Layer 5 of a small transformer language model trained on English Wikipedia (9 layers, counted from 0, width 96).
A neuron's activation on a vector x is GELU(weights . x + bias), where the dot is the dot product.
The model reads these tokens: " and" " land" "sc" "ape" " are" " int" "r" "ins" "ic" " to" " my" " writing" "." " The" " loss" " of" " h" "om"

The vector x that enters this layer's MLP at each token. A number n stands for (n - 500) times 0.015.
0 " and": 475,517,492,504,480,590,553,461,547,449,497,454,491,466,478,446,580,482,517,524,516,479,504,542,450,492,383,486,571,574,369,487,535,445,466,551,503,514,917,512,482,444,477,477,562,468,502,575,521,530,549,510,475,428,493,433,478,498,506,543,528,472,564,499,475,561,490,489,490,479,467,498,395,367,516,521,502,409,527,561,540,441,560,509,429,555,542,521,495,479,450,467,523,481,488,457
1 " land": 528,491,490,472,503,509,527,559,565,493,508,521,513,479,541,463,543,514,496,557,465,527,471,446,513,520,423,528,554,476,503,456,533,528,531,490,479,450,945,424,540,421,526,548,495,552,468,576,483,469,468,499,509,494,450,537,424,519,556,523,485,537,544,553,538,517,564,429,290,544,489,462,494,409,455,529,442,477,511,500,407,495,501,428,412,487,494,512,550,518,482,476,500,459,419,423
2 "sc": 525,395,418,475,465,475,529,461,466,527,517,470,494,509,522,487,550,511,404,516,508,545,548,528,400,474,384,601,505,418,525,461,477,633,475,490,446,420,902,368,540,474,566,537,488,496,426,457,541,457,549,499,492,509,463,457,543,498,541,530,552,549,520,489,498,579,521,452,492,503,452,555,500,456,510,551,518,442,475,459,398,500,501,459,561,624,538,512,520,516,484,477,515,523,441,466
3 "ape": 451,494,502,388,582,531,596,469,513,506,468,465,434,506,554,478,565,549,405,561,461,540,422,499,477,534,438,498,486,393,466,502,548,602,556,583,509,436,900,447,547,473,500,556,521,479,420,451,596,433,479,430,511,516,559,474,474,501,491,491,461,479,486,526,529,482,517,485,368,486,410,453,472,420,513,564,533,585,506,446,407,479,495,494,467,472,512,549,605,547,505,471,523,542,472,436
4 " are": 553,452,474,476,516,478,498,524,526,580,452,456,485,531,543,500,481,522,482,516,497,563,395,542,462,483,376,486,564,521,509,511,513,476,520,491,457,456,911,344,534,453,497,575,567,464,427,530,530,474,549,598,537,456,519,572,477,472,449,544,522,466,537,530,480,457,519,455,443,429,566,533,527,449,538,542,430,507,440,423,461,521,540,447,455,488,502,478,415,523,595,519,460,462,539,410
5 " int": 531,430,405,489,526,481,594,552,491,489,500,555,572,444,481,528,510,455,553,495,479,441,535,493,402,568,403,504,515,442,513,532,475,552,425,390,443,453,833,483,549,386,539,514,569,568,520,531,608,474,514,631,553,484,535,458,481,455,466,567,531,506,555,557,509,529,529,476,440,532,509,565,436,453,537,573,454,411,519,393,395,536,425,360,522,603,484,433,453,565,492,435,483,511,505,401
6 "r": 446,520,422,450,459,460,488,430,453,421,487,583,522,510,488,507,524,417,554,559,502,475,542,536,429,514,442,503,491,444,563,562,469,667,486,536,392,500,829,548,510,415,583,485,550,523,494,478,624,416,496,575,490,481,522,402,535,446,413,528,463,491,489,627,458,409,536,444,534,577,419,446,514,386,520,537,389,524,502,425,475,515,503,402,531,535,542,453,568,594,486,446,510,579,503,504
7 "ins": 518,546,435,461,439,467,472,426,520,446,474,537,480,525,523,476,545,474,646,505,506,462,417,523,446,511,458,576,486,415,530,487,570,557,520,447,487,486,896,490,504,499,501,608,499,502,476,447,620,459,540,524,513,559,452,438,468,446,420,491,473,447,458,515,465,471,492,494,462,647,554,510,492,410,555,550,424,550,508,470,480,518,459,384,516,507,527,562,486,605,518,490,415,513,432,396
8 "ic": 525,507,514,473,456,391,506,428,499,451,468,531,531,477,545,484,590,418,548,527,445,543,442,476,472,536,406,549,520,475,528,543,485,572,471,456,470,400,874,370,543,522,460,566,475,448,444,410,606,470,514,506,433,489,539,429,532,438,430,569,514,565,515,523,504,519,554,567,450,522,544,563,446,504,510,548,468,533,450,485,386,533,489,354,489,602,475,483,505,587,538,432,542,554,493,494
9 " to": 538,394,453,448,474,452,457,517,535,418,458,532,472,465,547,537,537,472,563,493,473,534,468,614,471,437,405,459,533,408,517,479,526,540,530,543,428,495,889,424,543,478,431,462,475,460,506,529,590,482,503,625,536,390,434,448,473,531,468,498,514,510,562,541,591,534,517,486,540,445,525,442,463,540,523,585,435,497,472,493,477,575,484,376,440,501,526,432,483,595,571,476,480,524,518,451
10 " my": 521,448,492,471,487,484,503,516,592,494,535,499,478,400,428,453,493,476,551,429,456,473,478,480,468,481,381,511,519,488,463,516,555,543,468,488,468,472,867,408,641,376,475,553,482,491,477,490,564,508,598,563,484,497,542,440,445,463,599,579,597,529,541,592,507,482,503,570,503,464,444,613,540,415,465,539,489,520,480,428,417,583,411,391,494,507,486,428,541,529,521,486,446,534,494,545
11 " writing": 565,497,535,441,558,504,491,480,466,428,511,426,480,520,485,484,574,506,566,457,477,478,470,521,404,484,381,561,468,440,544,506,526,554,560,537,476,456,868,434,587,508,432,569,441,492,388,501,594,579,559,494,518,467,458,424,472,533,516,615,574,438,509,558,543,497,546,478,492,533,408,447,460,459,528,576,457,560,473,437,430,521,459,410,505,391,566,462,540,566,502,510,518,485,397,453
12 ".": 555,437,555,508,574,542,552,539,530,466,495,473,450,548,471,494,596,440,480,495,577,528,491,558,462,474,434,535,472,403,480,517,486,502,531,539,443,470,949,384,517,463,500,459,522,479,397,498,573,530,507,469,514,497,505,395,479,495,500,462,508,495,520,523,549,567,508,514,549,432,522,448,471,569,456,497,494,421,422,510,521,485,480,449,514,458,468,494,502,493,538,455,462,520,455,503
13 " The": 523,468,542,470,584,522,479,524,476,465,576,468,541,452,461,471,553,497,510,530,539,506,462,507,509,490,432,455,517,449,465,525,477,479,417,482,472,493,964,456,483,455,491,498,472,518,414,521,532,483,419,542,482,468,570,455,463,519,625,527,549,511,490,504,500,518,485,579,462,407,447,554,466,525,524,491,543,490,447,484,498,543,422,486,511,456,466,464,555,540,479,464,492,468,470,554
14 " loss": 504,454,488,503,512,588,560,548,469,532,416,477,432,538,380,557,516,455,464,548,447,473,515,514,505,496,434,620,553,375,485,519,522,583,558,559,536,496,889,462,484,447,471,503,528,514,423,467,498,515,418,461,503,501,485,444,389,482,557,533,579,476,567,521,541,482,527,433,429,532,531,426,497,462,518,577,439,564,546,529,471,496,427,422,498,459,508,476,531,555,408,613,503,436,416,427
15 " of": 516,511,441,538,530,496,496,486,498,470,529,473,482,490,538,536,550,521,504,520,405,561,479,575,516,413,415,437,532,456,525,466,458,482,552,563,510,466,930,358,522,515,505,448,465,457,398,495,588,435,522,474,519,500,512,416,486,496,478,545,486,573,534,486,582,496,502,450,401,448,503,440,512,465,508,543,524,487,480,552,516,457,471,450,538,490,476,451,488,501,555,427,502,471,603,568
16 " h": 447,357,474,486,512,562,457,607,616,525,470,517,501,541,517,444,552,539,478,511,465,451,502,432,521,472,437,549,488,422,440,444,479,601,455,495,481,517,891,444,541,456,503,489,544,494,461,427,571,453,572,482,490,532,543,547,395,494,616,510,458,488,574,529,507,543,552,509,530,438,454,543,517,454,496,421,472,473,483,500,485,513,518,376,462,561,524,337,555,560,488,524,448,503,480,521
17 "om": 508,495,385,474,505,415,566,462,423,521,408,370,432,532,505,395,578,475,521,513,493,447,494,539,544,547,394,528,485,406,530,515,466,641,489,492,452,506,870,524,562,440,497,417,524,478,447,571,547,516,531,521,536,500,490,525,462,511,595,514,542,380,521,568,537,400,549,422,482,518,424,531,547,482,554,526,522,507,439,444,507,500,483,518,515,491,448,521,568,445,449,532,528,562,442,564

Each question shows the input weights of one neuron of the MLP. A number n stands for (n - 500) times 0.0016.

n13 (bias -0.019): 626,582,503,644,590,646,510,437,586,505,580,618,549,354,442,690,524,541,428,505,441,528,511,469,555,535,359,582,711,676,487,477,515,342,624,464,581,460,421,599,455,575,500,474,447,505,490,636,468,354,463,533,514,333,493,488,396,480,495,607,605,623,513,481,554,537,569,556,461,466,500,472,601,387,458,526,571,516,521,490,385,443,523,490,492,395,433,417,328,585,510,411,536,568,424,363
On which two tokens does it fire most, strongest first? 1 " land", 0 " and"

n256 (bias -0.043): 574,639,524,505,400,570,508,585,420,516,500,449,541,458,529,340,654,592,452,469,573,521,582,491,566,449,438,485,472,569,505,713,537,457,529,588,665,482,382,531,416,542,524,393,616,629,446,418,393,554,394,424,423,544,555,364,639,510,597,409,536,492,709,362,511,578,619,381,481,442,531,459,486,487,538,483,570,500,600,542,609,457,416,599,544,381,297,508,600,524,527,663,450,400,497,484
Which token does this neuron like most? 14 " loss"

n174 (bias -0.015): 444,522,648,549,448,484,507,407,525,529,574,462,521,493,550,387,395,544,484,486,456,463,582,419,660,466,424,525,410,619,564,596,625,534,468,580,539,432,518,481,474,395,513,498,460,491,519,448,415,614,314,518,540,564,613,416,514,584,383,467,444,363,557,389,493,540,415,423,481,528,459,368,571,629,398,560,546,546,620,570,640,509,545,583,486,509,493,399,568,433,463,620,393,468,529,432
On which token does it fire most, and how strongly? 14 " loss", at about 0.29

n217 (bias -0.020): 344,659,566,528,473,639,586,398,497,355,373,547,539,471,456,408,531,464,549,592,505,548,545,459,486,527,413,468,648,610,469,467,572,418,476,643,520,602,506,520,524,561,430,477,484,525,540,371,512,505,524,517,423,434,541,644,505,324,475,502,473,364,545,489,392,479,390,522,425,496,435,663,248,433,510,582,648,482,541,560,510,316,611,519,295,502,442,599,522,484,459,551,579,580,527,560
Its three highest activations, in order, are on tokens 0 " and", 3 "ape", 8 "ic"

n216 (bias -0.020): 631,493,433,493,622,538,276,441,566,535,621,526,629,482,509,445,441,620,405,394,535,578,495,541,549,601,543,449,605,481,436,540,550,540,428,552,469,357,410,614,527,418,467,444,532,564,685,577,523,388,477,465,403,580,592,535,420,500,560,430,453,530,526,567,557,557,527,443,500,536,419,353,535,430,498,507,356,456,596,514,405,616,437,473,550,345,509,568,479,599,523,401,512,576,458,410
Which token does this neuron like most? 1 " land"

n247 (bias -0.032): 593,510,487,530,401,641,506,661,575,394,763,452,488,311,715,572,500,410,350,290,368,617,534,584,343,542,575,510,756,493,423,601,469,609,587,552,400,510,430,482,463,619,413,386,512,442,583,497,525,435,506,484,302,530,519,479,545,595,457,608,193,582,720,551,544,359,655,439,587,564,503,564,462,526,428,509,513,488,602,453,575,793,506,582,364,344,506,388,339,537,506,434,553,468,410,425
On which token does it fire most, and how strongly? 9 " to", at about 1.4

n10 (bias -0.029): 588,659,488,423,590,523,210,619,597,722,436,300,629,453,450,583,585,547,399,469,628,497,642,559,709,446,509,511,655,456,509,474,547,525,426,514,452,619,394,645,569,442,447,515,596,591,440,489,497,443,339,351,450,366,416,402,474,558,457,549,545,445,557,539,461,627,529,594,523,503,523,514,656,624,494,497,594,476,616,503,434,449,354,529,537,505,331,607,477,572,527,464,355,415,412,646
Which token does this neuron like most? 13 " The"

n359 (bias -0.030): 543,469,619,677,438,559,426,664,540,441,490,416,506,548,554,597,393,564,442,565,492,504,529,493,476,500,455,442,523,547,500,529,649,411,475,550,496,400,482,485,410,515,508,500,529,494,407,460,520,498,512,409,444,429,579,392,548,478,407,512,483,518,452,506,515,520,490,604,513,379,603,418,453,634,494,606,579,523,479,564,494,447,543,488,477,444,620,583,508,522,494,388,438,435,720,504
Which token does this neuron like most? 15 " of"

n150 (bias -0.043): 435,530,475,397,469,553,500,620,618,605,421,500,489,580,523,485,527,518,430,460,418,547,530,551,329,395,479,414,604,560,607,441,545,466,389,369,732,525,392,641,516,529,613,478,554,330,476,402,649,412,783,491,362,474,527,557,407,615,538,500,439,521,674,663,281,577,442,450,593,519,596,518,483,309,250,319,578,457,456,706,628,509,635,512,447,443,470,439,491,519,311,678,626,587,571,562
On which two tokens does it fire most, strongest first? 16 " h", 0 " and"

n145 (bias -0.026): 461,569,572,397,419,537,349,554,392,512,583,517,484,383,641,588,530,601,506,370,643,608,452,586,500,466,547,369,464,570,429,543,593,379,557,392,401,534,489,461,351,619,563,286,464,588,373,495,495,459,641,511,524,455,472,547,506,494,477,609,539,621,565,510,413,438,601,460,445,429,463,410,300,576,349,465,650,510,408,568,625,545,430,548,503,205,522,640,272,553,619,500,324,424,523,608
On which two tokens does it fire most, strongest first? 15 " of", 13 " The"

n252 (bias -0.046): 426,353,399,503,476,533,533,607,599,677,497,509,425,463,486,372,462,702,630,341,637,524,608,568,637,458,400,473,636,552,400,539,552,554,521,467,228,616,435,560,506,408,372,525,484,330,660,555,399,368,488,453,349,356,521,503,428,412,436,514,633,474,473,525,617,497,514,521,664,457,422,500,513,595,276,548,803,627,503,396,352,589,512,655,485,471,564,580,434,525,554,465,421,509,482,596
On which token does it fire most, and how strongly? 10 " my", at about 1.5

n356 (bias -0.032): 465,392,653,695,361,606,551,610,371,636,410,535,488,412,589,416,378,513,526,425,435,492,674,519,618,454,424,484,455,583,564,570,632,428,516,422,393,495,416,559,579,319,520,467,525,489,500,639,590,507,368,468,500,545,644,537,503,447,478,660,386,448,586,545,460,497,505,398,641,519,508,511,390,492,359,601,756,632,659,456,462,664,439,508,470,459,531,375,417,418,490,461,527,532,548,473
Which token does this neuron like most? 5 " int"

n299 (bias -0.055): 511,557,489,466,543,665,568,464,547,634,368,711,420,650,634,581,476,416,536,457,546,624,773,607,390,543,578,557,435,370,455,671,468,403,554,384,684,388,359,569,500,359,365,406,464,446,510,361,653,523,615,238,662,466,241,554,388,450,592,399,690,676,707,623,443,692,517,594,743,390,631,357,399,593,595,582,482,383,478,587,635,407,500,428,525,472,366,633,240,622,483,292,419,471,464,711
On which token does it fire most, and how strongly? 12 ".", at about 1.8

n60 (bias -0.037): 524,524,747,703,533,529,469,440,558,660,634,485,500,582,383,539,444,472,434,491,576,489,571,475,540,440,442,476,555,553,444,538,506,471,500,599,627,529,460,596,561,406,515,408,498,540,602,459,406,541,515,447,398,483,478,562,400,576,394,459,524,530,525,473,505,498,542,364,491,488,469,522,481,704,517,538,496,475,532,549,603,452,504,557,455,313,559,396,531,425,425,507,507,480,527,361
Which token does this neuron like most? 14 " loss"

n80 (bias -0.038): 675,505,520,611,260,492,307,434,312,454,476,508,454,418,602,682,548,378,514,464,428,619,520,667,568,407,514,465,514,638,440,445,513,557,474,627,390,481,459,558,462,661,469,511,434,456,479,458,545,445,503,407,590,371,656,423,580,457,377,619,437,572,470,500,541,340,500,544,463,655,434,546,547,552,318,588,632,495,472,564,592,497,549,466,547,431,551,582,522,529,376,548,329,536,676,577
On which two tokens does it fire most, strongest first? 15 " of", 6 "r"

n70 (bias -0.046): 602,467,355,528,425,546,560,648,515,590,470,653,537,450,545,473,471,293,536,400,630,418,616,455,431,445,530,350,542,568,335,631,553,485,431,607,536,437,446,497,526,481,460,378,442,591,595,363,634,536,462,476,607,560,509,551,554,524,472,389,491,524,561,573,320,506,440,473,672,473,503,647,402,425,137,574,670,483,361,427,457,697,569,483,552,652,252,440,512,608,567,464,441,679,557,692
Which token does this neuron like most? 10 " my"

n361 (bias -0.037): 603,523,557,560,424,752,458,524,543,640,378,437,412,704,532,521,528,446,623,381,562,404,570,463,510,474,498,597,513,527,431,428,582,418,576,489,505,524,395,548,307,576,406,382,410,458,508,579,423,592,436,531,490,542,290,478,526,466,629,434,571,603,521,517,441,536,565,381,497,464,593,479,466,437,474,537,569,475,430,462,647,508,613,545,529,533,691,739,429,525,391,531,486,426,302,567
Which token does this neuron like most? 0 " and"

n121 (bias -0.033): 640,559,487,511,552,500,288,526,555,258,533,598,415,503,469,419,621,585,577,536,520,495,605,441,602,437,587,418,611,516,416,445,437,352,448,521,518,490,449,495,456,676,539,338,464,573,530,460,475,390,432,513,471,559,523,682,628,482,497,452,430,662,599,584,530,473,380,696,503,423,350,570,531,523,398,392,442,372,500,573,553,490,549,532,435,432,599,616,531,566,560,472,511,649,607,529
Which token does this neuron like most? 13 " The"

n269 (bias -0.021): 564,573,602,426,545,500,398,448,414,500,383,382,725,534,595,512,433,569,448,362,514,478,596,353,432,498,434,514,476,522,617,498,465,488,463,546,652,467,452,600,603,478,462,567,476,467,516,484,560,419,576,505,531,480,451,547,360,512,459,543,569,342,347,608,523,502,558,746,547,444,466,653,500,502,514,563,553,595,498,482,447,573,491,576,447,516,423,545,557,540,370,588,532,572,562,553
On which token does it fire most, and how strongly? 11 " writing", at about 0.76

n207 (bias -0.017): 533,530,456,439,407,471,357,544,419,463,442,476,397,456,522,532,454,424,437,454,566,581,628,576,598,537,464,459,463,426,349,436,585,480,529,562,491,535,473,550,650,587,608,462,586,603,469,506,658,522,542,472,508,479,372,555,428,444,615,555,569,553,557,575,419,480,564,485,511,467,485,519,516,400,536,558,557,488,433,443,449,543,554,484,463,443,449,567,295,688,510,361,518,594,408,535
Its three highest activations, in order, are on tokens 9 " to", 10 " my", 17 "om"

n188 (bias -0.040): 455,697,622,427,339,532,385,307,331,611,524,399,627,706,565,438,653,392,445,349,562,436,679,628,259,500,444,573,483,511,482,656,405,573,580,405,482,517,391,481,403,450,530,518,581,381,346,328,598,506,497,340,448,629,806,526,700,486,372,530,723,469,394,464,284,625,708,412,663,500,422,674,315,507,503,401,578,367,331,453,535,413,597,560,620,544,538,469,447,515,315,541,640,676,556,504
On which token does it fire most, and how strongly? 2 "sc", at about 2.1

n25 (bias -0.035): 346,554,593,355,400,623,328,597,415,645,512,488,570,509,660,571,377,500,488,464,455,604,503,622,581,625,485,650,621,541,452,595,532,455,521,524,318,397,386,406,574,531,500,475,478,509,512,564,556,411,500,340,525,474,601,554,512,297,648,401,702,604,647,472,461,443,617,546,478,574,411,464,369,485,470,681,772,455,593,503,417,575,494,483,414,515,470,539,612,637,279,384,683,351,363,604
Which token does this neuron like most? 3 "ape"

n279 (bias -0.038): 500,441,604,718,521,436,384,638,328,408,630,417,442,494,553,518,448,558,559,395,576,467,318,443,572,344,487,476,604,648,491,433,683,422,752,376,566,491,456,470,503,580,478,506,514,389,792,572,483,387,474,441,548,410,424,561,482,488,439,509,589,532,470,564,538,578,605,398,640,438,470,289,506,622,556,472,554,389,552,480,639,527,530,605,503,468,512,530,191,582,557,427,423,341,536,642
On which two tokens does it fire most, strongest first? 9 " to", 15 " of"

n176 (bias -0.028): 518,527,654,552,520,461,441,363,424,563,516,511,479,504,462,509,580,504,511,275,482,609,515,614,428,424,412,557,464,514,344,410,602,500,442,459,470,495,452,561,447,533,618,600,439,498,413,414,613,412,597,475,581,381,527,517,525,574,472,463,514,525,571,506,435,588,582,521,595,549,532,432,650,623,426,589,512,517,500,555,468,514,645,558,433,398,397,548,527,608,414,531,439,571,429,339
On which token does it fire most, and how strongly? 11 " writing", at about 0.74

n363 (bias -0.056): 497,640,567,524,276,540,523,573,337,301,559,428,472,411,705,487,436,462,533,477,565,493,514,520,431,652,437,428,516,588,483,597,519,566,468,467,533,454,392,485,465,656,478,421,497,440,506,341,701,321,497,372,262,603,672,592,745,386,473,668,395,506,384,686,447,721,500,507,774,722,553,539,514,553,465,581,580,402,743,471,457,549,477,459,370,439,545,507,460,716,487,545,743,497,447,457
On which token does it fire most, and how strongly? 8 "ic", at about 2.3

n195 (bias -0.045): 694,588,559,646,478,552,579,618,590,629,720,601,562,528,488,419,503,475,430,375,466,497,524,531,381,487,465,307,430,497,366,439,460,389,444,500,442,468,348,579,527,411,605,407,635,759,702,543,593,462,506,218,566,569,387,726,577,475,633,377,649,631,767,515,408,680,479,542,642,600,387,592,472,525,506,518,587,408,500,389,532,462,373,467,545,447,497,319,455,658,405,384,562,455,468,448
On which token does it fire most, and how strongly? 5 " int", at about 0.98